Layer 11 of a small transformer language model trained on English Wikipedia (14 layers, counted from 0, width 128). Numbers have three digits each and are written without spaces.
A neuron's activation on a vector x is GELU(weights . x + bias), where the dot is the dot product.
The model reads these tokens: "er" "it" "us" " at" " L" "I" "M" "R" ".\n\n" "==" " A" "c" "c" "om" "p" "l" "ish" "ment" "s" " " "==\n" "A" "n" "t" "z" "e" "le" "v" "it" "ch" " was" " p"

The vector x that enters this layer's MLP at each token. A number n stands for (n - 500) times 0.017.
0 "er": 465466160400499467599541508531591458421549496484482539427594369426492556501516573513405513435485445539560537579490416440623403492492521556528490559568542468440492445510282518579503482463685519530498441460347497498467633546469525512548508553475534498484566322500560504423438506445704451445577615438524641459479625407503457531537491505511586579448537508546425544543562542523569470473566
1 "it": 514393173475493459575572518521710469400565435435561575410548441492519516481491509451425526494468462529603539558509359469597518382479549614506441456559408380507508278523304563520492463460646514517448419461440445541484655490520432559534602596491571487593441364413504538456545513411625454448431569513529605432419643507525560532430513480520571669538506538570479529550532552563462484507590
2 "us": 505381185394413521459550461509509473420539437422426507436594389442464532473590541458526581457559574530616486495568491439627481392557555586503428509491453536527463383433323588612558442520646532458525447461414415644491589471361416549472500507439594473477514437395366534517518436478673407473612539476598513566500526434580573567497555520460597613539488484473455555660550492622561508444598
3 " at": 442416313546623433540592548469522438502613471539492347388548435726573476580514609552489510416459512482350420472368471665600410568404465610461433502490415510569478504507348552625438566541436562641503626558383554585378631456517507546564386477592457372453512511536390538495451383555624299508446602535406445550561450465472465556577433545436533486586459571411475423480580510538614417530632
4 " L": 559523022396467502489507580586565508466473441522462460581520445519526529473473609427509474453440516567594389441555525467424466505482619526568495506490531514476496470481394493579483562642442435509495648445390511504466500475416550576523514471522621468526524524599454564441365494594563581458516532514541451494527606444489519512533491456424609540474578483439402525425518562538535442559525
5 "I": 530505261683527515472456617569475634551460534393536573445568424416603600570504645465451384418640668467716386429513403453540427466532496460590657482525510441639459461566407442453437568609509607537478581583369643485439322399409506444476557525519574366393475329609355434543508520503435409290450539432573512452462548544497477427500418431488513521574436564496594592617542530559581507478449
6 "M": 501320234734401501529372518602560535501455496440487546475548358486502543491380449490444402589674568419697513500362416435479470513537455453541571518618482441657456405606334554522520586583484515599459621518424577504560401481486507473508481570526604376490570353499453423506466477442577457363452508479527547550317550489419512475548526468616522554603475620561461569509552508596541575513519
7 "R": 491273221597385556517467526608472591464451406467559500474528352446475579507416511458415444640643544430623482482387453462469473553530573503547506573616538408623399435574369491455555622567491522568461580494426569501549353464476523473529483461524655372537585396511524551490534524395462441270404586420604544489479579456441528491548484498553558610588486562483439526517583552739502564463501
8 ".\n\n": 450500287339362429442439503577523467642521531449450499513570331568501440550526706380487657510556512479461543506515436589686446482500606479575473573554471464550508440457434612501513493492530466518448440490298441448477644389271550355451507342659457487533580487493518434537417462612693528520436591430501485582437613420472658514512539661538592433588416484532482495611556429463520516478465
9 "==": 518474333607355430389516520576570514377460588370501562535505306619498649525527591483630534510549418366570437458421422661692481450515484517349552424518526449493476529492523492589452566575655477523485596386370420495448582440390652415522502257556314533458517276606577405764528485671487400470585683463420488582407554494480590579463522474524517458547478516524438483569500415536428421604496
10 " A": 480584334459378535512426528534528490489368440444652457426584522615436419476654805526532506380476583441389570617480445483610472399436383636421545505465486514451374382486365320545498626481407426536425458511417505533493605488580498488468562472560590451573468510518543478468513445534663500511376479490532464369438503682527406579484561467510458213512552436560435611767497703508565454674561
11 "c": 391577334660349451496460459497531394410576512537575456543434463537569251582546534467476529269484555397395391508480488408577447431519412563482543406450626487602469461637504469632490747505358739520422570583601354386465602463573575543481410377599561475463531490381538519402457485475630610586608457455521431492459532650442450469412534514523673429556516646570497496394436641536430427732496
12 "c": 518625533681392504643496434423433472512624499412630534463499313489449510506540556353514472305464590396451426319566398353481510359492516375572529510430541663531333387559472542509435653500432717521519555444611503537534574468471525632521521445556459566508647369516471466405553432501626406453442551563461584641461479514572658446210511501564600390547398516498590484330393736538350503761414
13 "om": 404561517483380408367509481554514584419463519377553406462561402483630598458597666567550502533447579483558555553583589452571493604384419509456530484632602483467460387501448385760486540513597420438444619358555643512619673551475490609459573432484353524536444245592455543312508526471394225375580314373487577454430506385430477601540593453623527346394456418461521597480574574590498381722492
14 "p": 563469430428598472461487442510621428449443442572645651488468566446410585512676690577376567580457639528361749602538268387507561568400471267467628323504489425513463328556518397625607567527470424580291569456519437473530550390432425597425399405577547369593510480467551468345572412435548270481402557444602507473540546582524464637530596427396428486470483457489585535391471706603489424680600
15 "l": 486550387285550490438590518407661451335547484400586456393594411485550443513536651640656564495493585556457589454591506439518597565333373396303411399504566302507668371466552564506453598580504444538331355421652329416562548563411476510330588505613511484541524493633433501359572322435419326449458519726566474527514537551483505638629496532519532488534495369507482521416535591526493512604653
16 "ish": 385497479522613291443438536493572498370421581480481354361632346376501520559640597444607651440578464567402595545413562632528435574434477495332531376581415609436506406645444509702438459437561585502398352377489493329421681487564561588480511558472536623388447396519599569480534368622543481473466532505538499446551661395463623358561617568427476346533487553453556502466517572555518430601582
17 "ment": 416479315460450508364489551459622540421427546533574510387612377472476582538589637464578481439588648561443485522544618516381500444383557498364623374598442605506622480509413455552478362426633575574378327340411420504362696528542436512421463558610539483496474440428631545394493583449523347379566507475616477407552544381617605489359557422455516524513475578517565604504530539520605563678537
18 "s": 453611349487404552487428487423531476426449533559615438389637420486508412546482653354517462455721591460508478576494509440503524447426509575360508520516507684436452407478418519604501421384652541417464331498424473541444564480452480518417363403650551462516494322408630518381373461404667441439627470470580600485676581353533632490408464429509487455634588590609513471603529614645488638714610
19 " ": 412407291568395549440497591461638531487439541421462395382614500460450428506611565428517519435629522378372486474410454415471473406449480441424466477682524429438462451286501509521510493531680537570399399521525425500541624358484444452411528458690448549550591521435625518461458503570708488503480631578570461510501603353480545644458426586589519359501582557537399489635491747594474530728462
20 "==\n": 402522407347363479428417494522518539636505515386479485496603297508551394617538635420455627456614563460542567535537519554758460500454539516514530512591524423579548424445448593511534508388447454460414459513345513396567614387341532305493519415721533512447460587482441398503499448611712589452447580366463532607413646438521729548542506617552561373469310509587463504480554520433455456529491
21 "A": 493473316528471584461427488532492450507467520423548490354484443649384505453624785584469519370479586377509725535485400479689523459411338546445536466412525512356463492484393440593503778521420428530425500545305592669554532452523571379531447565527452487595442551443486593547537494703565449470362485528441392474491505669549562515550556418497466440493360485502473590675469508437499446672456
22 "n": 545522421532376518556574414500494586515550281480546412449548451601551556526387683540461555295490600298539412629641564518480530426375475576431609394391517340489500393478493603613473628440623451456481454512333469506634537499544588394622570354498520549538420545536654610608370401691411446500422507342343291449454476538593509557631475547393606460628594439488510343526587551461587440547461
23 "t": 593463302568654553565579572520489523465536375469496459357453465499545344546397610483486557410446471604372414388461682567673406448451581542452507400445528361668554470448370464499532502411389536398537552570597577540464520607522588474604459512586494529434491596438410519365463488687672427348398448503571534537561601482562541570514520511452642379479388473609628534192428466522442550543581
24 "z": 566493183555604595486473563550490598369532547560441399405487474520505455514345663589495558562458444577574500510511607520609358454542451577383424422493504516504444574411334510354402543490555457528504636480466427631534426565450532517552581545322640524498527468510541512524434531527610502337502487498623463662550550508418613444507519426527623392576428453513588393454501477476401509563546
25 "e": 520424311597565504526511464558519604526549506403582436515497506503510488533359371433540653583565499625542434416376642494510438500590461612419528528502558528378384504498291459566541531524482501445493605471340549697534465622512385587416418384423522471373534500439514497505451594483608509338410461407594446430588613553548534521568510499418642350546494450602637437605500631508422414377601
26 "le": 466391304471545426632469557484553560527619575455558449461606609437414537453480505501407738527457580647582524471488556520629359634573465406375620489418548549326402416488332502521569466495540500521495632466300613627484465584459490465481514354450511542406544512505595486462494396458680366444330489496647460493505603485557611422557500523421553413566362516488578478577527484456536388482501
27 "v": 483534133521570472532433586440402519304561428479501440465556388393421551477523496485499694506570428529580563540517605502542554515498488502457519531542501462443549486499401563540485418552582487508455637523459447620625440610452503545434514362334590577442436512430511450553572488497636469360543456431608416556428580382568469469523441395509560533528564599425592561434563543577584496376622
28 "it": 464423261625510471486387574504687526334516415560501437418505446530413499447440499422480586520575543602563587554604516552570520468440456506508553300656448364490533526415363511446410498396424526448396499471369464663551579589466490554570615525465654568624422590410579528505533467379649414384368423463688513512395566540531546491428429450475587503623470610517567522444501537690475551363504
29 "ch": 471455159587448465467382539399556564421511477496416443626620377541396558517447551518553672625600522479529657496449590400597550531505452533415535414536632473437479511436296506519560505500690499385411525577452521616540542521542435491513331559506515482517528454467566512496465456471503499434546458475611420501496534413574493401562534549563507518591473497447565479402552497606513544520480
30 " was": 443490364430492481529529433405471525523464303489625426607549450635489579543527584448627488485616483432372495550678518624521510375525395561474497473615437450404638437433421517434598485445555589439329574545414600604552558501543625381765462414403342448421579448576686481327541429411543361340617529499336431476666459494505445650473413512558524616502447493606518474623579510350538405483590
31 " p": 522623210528543373454378413496480542533572430441607558467428445481620596532580585408481471479432657518410439678615532571729616332551454390526300416426494554527568374418427621508546626471548459517412629456469493413635555500529531489600525540529490405501524546564417491576582469520695325445556567547457503597514506528625409503468638377426424499468470491484460503400524577335463544396425

Each question shows the input weights of one neuron of the MLP. A number n stands for (n - 500) times 0.00087.

n137 (bias -0.233): 307325520496467696640665737383772504520654572681381471534519663307555583500779325644443602633448561570304381530500573408496522516592450539571400587453453613527447621380607367216542328511394508511552515481320359478453486346585369496466396568696528556544424538677534535522538596472568839562862413349545457407567421358676442822470436411560395619575500388566277556749559311403684496573174
On which token does it fire most? 19 " "

n1 (bias -0.244): 503541617206713380738580483504321644496560507500395563517638530340423421356468418584538778582415567625490511411593560503551440446539503657486591497387326383364688664639412635462609290181448507441466572532369645571329558658458431584452511724483494449554638623459562472599434642396428462649539418453538486509436551244522550534479548138380454459442450521228445303598490421431609297464622
On which token does it fire most, and how strongly? 26 "le", at about 3.6

n201 (bias -0.212): 299222812522391516740500353343670447453500514567398470473490553614626361445582482378503490604503306496326372424537493276603359401599493471782486566322583590581324561520503582427634313510378666352582535603497543602457639666266567618407653406621455526497455398490378286520399415425413427779581510635625446500667376431703454578462573493528567315590651543319556468454665583451597558533513
Its two highest activations, in order, are on tokens 12 "c", 11 "c"

n139 (bias -0.150): 352661503361493465783461484363673538538607373586601416553601468410448347421541606627487273579431405586462437381596461318282503343618406603530315367519627430345454634391603598523778589364540540358641424527367449477599404497700339623484500520593562313626556443546674343582306484375424641493568596468600427643376404414515572604467650347394510561586596721394597601576574531424658585385599
On which token does it fire most? 18 "s"

n70 (bias -0.222): 554621528504576513556459503435402437612330289614681520438610662249356455326698442565378335660469382576417533343402643250307486334817504714434198648500397661536389522486634390542736583427718322372566507511497383445443471563468452616438414535647301452555461557591637453420419551526356592576404528537594496574448552340471349524683770436671500508441470435529349448560503522593503531581749
On which token does it fire most? 18 "s"

n23 (bias -0.320): 510514446382422506390647622390610408646336614738721490469497579340588318244832521631579573386371573564487602730364397476336374486398542429742493410294467576720387482543569581559440336421531572395527548539406612436510545455577462523401577548397362744450490461359538504480438443422345531557602624580431540604436380531541330638185531584606563612548507553437324576667270633415452710566507
On which token does it fire most? 10 " A"

n200 (bias -0.210): 370605524551443519727397588528545461305537545441493460360773493527587685500461543476294388504476437700526475603600490500478593638546661507442349617387399517465592750517431453400482297531397503259585301518600533345556724716240469423551507603336545668557583493538503458526521466363476805447535675560672637594365425251406419736441404419490437608500563412274238602470560622510633534556427
Its two highest activations, in order, are on tokens 0 "er", 27 "v"

n99 (bias -0.522): 558531552440461812532276574496607224529314468802534550504457664396593385389541430395528707533496249620196538464492311259610316446565536558603290536492216504577500438519562375728735619381612650359574397516519629426797570679415409516610321364441437621430456460373484459496568453397353440664476770562436804573488409536471614668424416581548305586444726667512544478595365467538619375137675
On which token does it fire most? 14 "p"

n209 (bias -0.320): 517574540196346581464610692419440446599455618411433500588524374600417475369431522517575596603528377706386305316816559521319394496522782478496514714455503461475521581517387194532496529574350472406703425525538503570612493358554633555521613464415328428361575598699279635368436601527365790588402663763521400523598511451386401378464543362320401732347589445409486530744366496473557451623585
On which token does it fire most? 4 " L"

n238 (bias -0.268): 464530542398537429425516457262548390363441418542468645540503562608710602311556475480524533669685358363497615378490615633457526529562369391567354370290461289400574563608642537456694394463466466500316520597490558547321630497264441437574430469534430547457296462537339517808503640291364534917618622500469486624463382706444549507490622306544611500527395284528500368594460301410561560578516
On which three tokens does it fire most, strongest first? 9 "==", 15 "l", 30 " was"

n27 (bias -0.264): 568490462615470557671357484607637510476565712474419494583648622523618135657417275333647529424427520583551422309477383660425539475445548490590362574283567547561393573380460513453749583547577523313609443644480414503311494483360420641497555309390575553686530534523456393631520372247376402597575406428674584384711423470543335681628601524593358617584620637414429389538562416306440467426548
Its two highest activations, in order, are on tokens 25 "e", 2 "us"

n232 (bias -0.253): 500409517668619584579420452730631316466423487626230678571548550516590464405321371542543538425708396514454573389462475558653605566547543466393291536611406470577552459528569503378533408408523435407516516534548375410635359595477485519588275493467390430372497520346375520635440532298447646737637556347448641446497487441398611584758664560621714429615484466500161467519634380643507723519365
Its two highest activations, in order, are on tokens 6 "M", 7 "R"

n234 (bias -0.226): 730419415393472574563594534439582527701494446614358500525629536576350287400465445298628503597453522565500444541485457776543500437481611607575577390388515600545615559485423660399548448497440356360648754462424488531494389428250380445394420478481485558500381532494434510461307515277437551649615456546453467491663385565308693555554707522781416456484464535423371483425348304506637540602488
On which three tokens does it fire most, strongest first? 8 ".\n\n", 4 " L", 24 "z"

n13 (bias -0.164): 633524534398254643599493507260356470675438666541433602444379595442534542374673347486630554668636289577510236570391483373522510422539393482427462673476399648539346416497567479489722511268518318325812461550370577600355503616371423462423514609496490584562437607570461457648660490356525745558586479308504393455403395507474272724567507755405588573359598536536380484785568518333448479294571
On which token does it fire most? 2 "us"

n251 (bias -0.352): 516470433347402484640545565359424519500603527573283654447529720545354400487527232607390519438424439721365416427423687318461522413652270624592393387426522597466609624458548643697561486576370629412464600683451633330535463404405275464477684537728475687348447517397470384443537373461570617596517689442556643627448483358497691585533414412692535431420718602377363503541410580497622431497430
On which token does it fire most? 19 " "

n205 (bias -0.215): 330592509422252610490362572685623639699519597532301439546490564458344520368800473653447506596477405290434377649436571354409414699534567507474354470352569424591592490398449516497852428487557546359536477686442570396532580467564621497500711380599485445678709510480407384459500419253457530644524576461540573539445550586388381643343553530477599601384490357558334574658346510446612693363560
On which three tokens does it fire most, strongest first? 19 " ", 8 ".\n\n", 10 " A"

n242 (bias -0.184): 372580615245522448468419437430506396673559642540480531564462512469519384551688503657391358573525343527673622381705232428493537432654451693439434471491399548242730517680453487558546587484287478412538452372428525652534395455474500509487556529436626473663407493558371497660419598493317393503703487750426419524449574500685500368626403546455519472397336642470548506629472560341609541466716
On which token does it fire most? 21 "A"

n241 (bias -0.123): 418493565333420417531431563594673432349428619484429307463547510451590439264479545560317559591366479560394600449611339553385536618521521437476407429497406293314699577503463457201538139392524527541687436607480477543532487426559348778413438812662582612510327607301548611610719746478463544643597422358486514549620635453494486530575368386507533710574562361424473528426398380516466573507347
On which token does it fire most, and how strongly? 28 "it", at about 2

n113 (bias -0.257): 583641640470735490721635416382525324614580622414436531673479548304559418479222404573429473448458464544487474447462386354477483485529706614737646400631425653417408474514724682421340530479493362352577532558389364630469384560362393417585526557386437438313486569884539442384435587362582583570565365677461455513224528366572471566837671296585627550518414471423650619585414314568585468384572
On which token does it fire most, and how strongly? 26 "le", at about 0.11

n109 (bias -0.287): 435485707343408465289467662303440375616526708551516645571445659558210391448566295478549630605727351835599377530583547489556431492511550632615625545580253481595582465761486728624550656436594448409482365439569238404453353410473586599225550338474524445584538645425723427597602654249466455717561448365481527555334399362370450621228579381463630500384695362538568434590605539482601570713522
On which three tokens does it fire most, strongest first? 17 "ment", 18 "s", 11 "c"

n48 (bias -0.294): 579571474461413509533564487422421488615481408509341449370461582459542552308365419506464494609555457561528573458519341487371424507340773639500526480487625608357487503595404461299624493608602458590578323527481591503566558582440491503321617549647463488427425520526322510660365821443271645388500742605667551422294582363350547535437526467768484575723601708483516594431452281715581600450286
Its two highest activations, in order, are on tokens 7 "R", 6 "M"

n199 (bias -0.245): 593490449555329568503450413599541435451500710562378523747259599579634360548711447410227566691290497496387348517533384393485602612636479656588721476480734524521378674427516423445720344568593439344648613479673507419523497582276628577480381308486567481477514451377479430510238597334404414433444582423603704562389316385419416500600565409691513422476401395472486509676520504588469598510241
On which token does it fire most? 13 "om"

n94 (bias -0.306): 462672450454441497671669266445432419794569507630410730718622445552385493613471295434408681651525608485487470440514204493425503332645688673563472375472294511356451504551633653529587460376489705651521280634573581545412345394377477673549540532468487598773461663433525489422582409309528615438554575452347452497503507373623358667468326663518442431468572660515357576497245700261528455428452
On which three tokens does it fire most, strongest first? 12 "c", 30 " was", 1 "it"

n184 (bias -0.186): 367692722408595585575562496315306585465609440769398410426489572615354403522477419325660475658459527566317445459392435631488489492420667708567354496251432474583604643561313621275340465191624637659607601614478422372475684470542384351293485672664462459471347500411515431635669529456478711604610560369589344514412266352544412588477336595552550772433507489634399548525453266635559496851475
Its two highest activations, in order, are on tokens 3 " at", 17 "ment"

n11 (bias -0.245): 732465523622650583555579353611545503446569487428603764645363622368430513516490292427481431382503368483552651477487613611455431647431744460526544598484673536622377577450515640412523184468591600309558558480453472554348385503334553579494636633429527599449591441623539397438418576234373379544586636402471415494449368458426567494484500454413559574536459473397653356664500212198539577615450
On which three tokens does it fire most, strongest first? 26 "le", 5 "I", 24 "z"

n24 (bias -0.270): 646676482424576373446490659247493433430654534513319393570431367331286466353486431592645416646557562472367745262578409602464510518548541622530530530516638544558477702377564451294404427362503426548500318308434484368597472507572654671580569635674625484556581490396409548564486727522433612573740544487409701571450436253638483332453581469674603580453539600334422649513389395484350291513503
On which token does it fire most? 29 "ch"

n73 (bias -0.270): 515589608102382518459380511407368493484533613930555496448485684591412312313662380025504489364444515695553718444496351493432464785688557473660585523434561583381377441576589673504354516639636324473604466435595583637540374406573668724425500590721398510599342515519368519514614544403447439593657511540320520514526609317345543415500613500343518582474594592515640264504467500404560618442309
On which token does it fire most? 18 "s"

n28 (bias -0.352): 536412709421554596466586437471423553541407488592574568479530382521557402540516211338429556589372375178668636617497476377513539445437319516409262574476444494375472474491478401466613589586469491509591439478500661630556469457343638272540475663552417613497389669555426550565686521467395339576534571410574442480494607527475601578531457770500512670500672465387374460503551423337592600314577
On which token does it fire most? 30 " was"

n193 (bias -0.135): 470517497518373606599477393577507516591447425402507418574297536546557578402490504603650634419483458751368439235520490596316493364431566574618580558355490476642277722592444547524698507442582317503731473649510529443324351626493366394325664527405662701401527334571609374429377497504238425654490558556279500602587510601494601613408354351507627445418405625646452519763503234529639453598415
On which token does it fire most? 9 "=="

n68 (bias -0.298): 520691629312472593486337610583577523558394511490618514587662551371596311521464409390665250467497321467510411609622469637660480518475728536625527658558376630404661489520788772648622605665405409543669437712486530455503513356568442449528601317490438636500661629539253471678539514315314588648428255357395379478545633462497413448521440421493453542451432568471444315574527496403671272277375
Its two highest activations, in order, are on tokens 20 "==\n", 8 ".\n\n"

n214 (bias -0.205): 478555563585413506450612458452536283422522507592444593438613570388552454467385432545500563415624228678435413523417599500276551722641671664350665639516572378651490582560557542301530261586318503303451408412606399494598374576581500722542581457467580655423329658589613530418437422518487467517480678603665397491209559516488337455669457369526592640599554412247417454629682448613408403481405
On which three tokens does it fire most, strongest first? 27 "v", 28 "it", 15 "l"

n107 (bias -0.234): 380428539482592549376570591432638323429463562523500490599568616590514286308412575547404483446237303629503522455537573631310513554619598768637264289630497583468449597683547574330665379631375428420724679616396671290385522662486450487445571590768529551510510416287406514691493520574500733546447438591524403481497404562522514385601317380387556373224600359620445538559614399497654480526619
On which token does it fire most, and how strongly? 4 " L", at about 1.3

n54 (bias -0.297): 546486704551568462445627521586551476413574606482400542529289311595407511391545402589322553685486459526331423315683373432608240535485752353500514383479295577381207693528540586566285542576621264400730369321670343436347486518627470610529448493554619359511631548685346612288405571449474471282511544745504668676614504315520395432705449623783545500351465478347580473597518405552587618493406
Its two highest activations, in order, are on tokens 12 "c", 24 "z"

n192 (bias -0.381): 336354462338656503475304595374655287548626688417568880532539448448560662296670403539353531493639394526633652550472706577447448489533793500354384468389562464332511627642582436496595325410634496248472324621672418231648416669540599774475515514496456523616471628493377238552384556353482583548662579637363519612401722393533556514482424438375448570353556600463446490651493481398582489431400
On which three tokens does it fire most, strongest first? 0 "er", 27 "v", 1 "it"

n248 (bias -0.247): 523359488529470690534589340609585409454490432451339431439710487309413650534472275533507562511557452525516522690411520507504612335642445606470643572572494411414561652608447493309791482544500466628440337542672500634513427534236407576213591670422579447573343639694555423461514623500442431689583636334554489376416412503628301620497394667554366445350615528503613362718454450355625410271324
On which token does it fire most? 2 "us"

n154 (bias -0.269): 601627400337829510544566563347551558594454514676286683463629435461483392493205402553399503419379438447382539267748326341443438667500490402466454690421403510466490472441552437401448542618629466534467514666516700580494560544472602556453531476429591600286530528564378417342323646522493595741493622487331617732351288507469538510742564348487519746615526646469476428523566352384507503455422
On which token does it fire most? 4 " L"

n110 (bias -0.364): 548620440440510515530395574456612550629484467692531405685407465560715641370466558494395550643659403609271310363490293577493456562460423629507378589354419562450555527573509661579447442441859624557471569446644550416459647497611416417494570714641625597570500580376418439610639522560425566514420418548257569425429585598497530285490415440804333464490576678342316567494424384382526558336519
On which token does it fire most? 31 " p"

n218 (bias -0.127): 477635530511520680630421453655473523694758486611500510561587392681523480497510380503480415620551701267445306622303417450561674457448420415581593524533403503503398624631460650459590373728473419503591534517570533450601319660357204543486650544463560384576381552432387455559710527467302270465677476540517429450356476456388581640699422385520457644241339493497449428578642319261490416543320
On which three tokens does it fire most, strongest first? 6 "M", 5 "I", 31 " p"

n227 (bias -0.335): 462559518462451427496603573402560584361311649500273510490490466442673521156576507410461677756486500493517478359514579569309480563633765427448531652411571394525574452493526628557583379380574521425493532579565409476517493599482426390339395461447392555472500622680713543419400790530500717529450655764236511513490539472348602434383320532669534749461275399247454308722568389396563552246415
On which token does it fire most? 8 ".\n\n"

n44 (bias -0.121): 500410808455479387489708545253570590558503705476426374542472520520383461542551442355475449617340371537580619293446486486735177589622783591462641496500587271439311540602542493415403445447613507639542437496452547676453507468514606610671734479454444539483475622363355482258443659098479592489421581541644500407493363650510612345723669593426574450461368298576521428557418581530633497564449
Its two highest activations, in order, are on tokens 26 "le", 25 "e"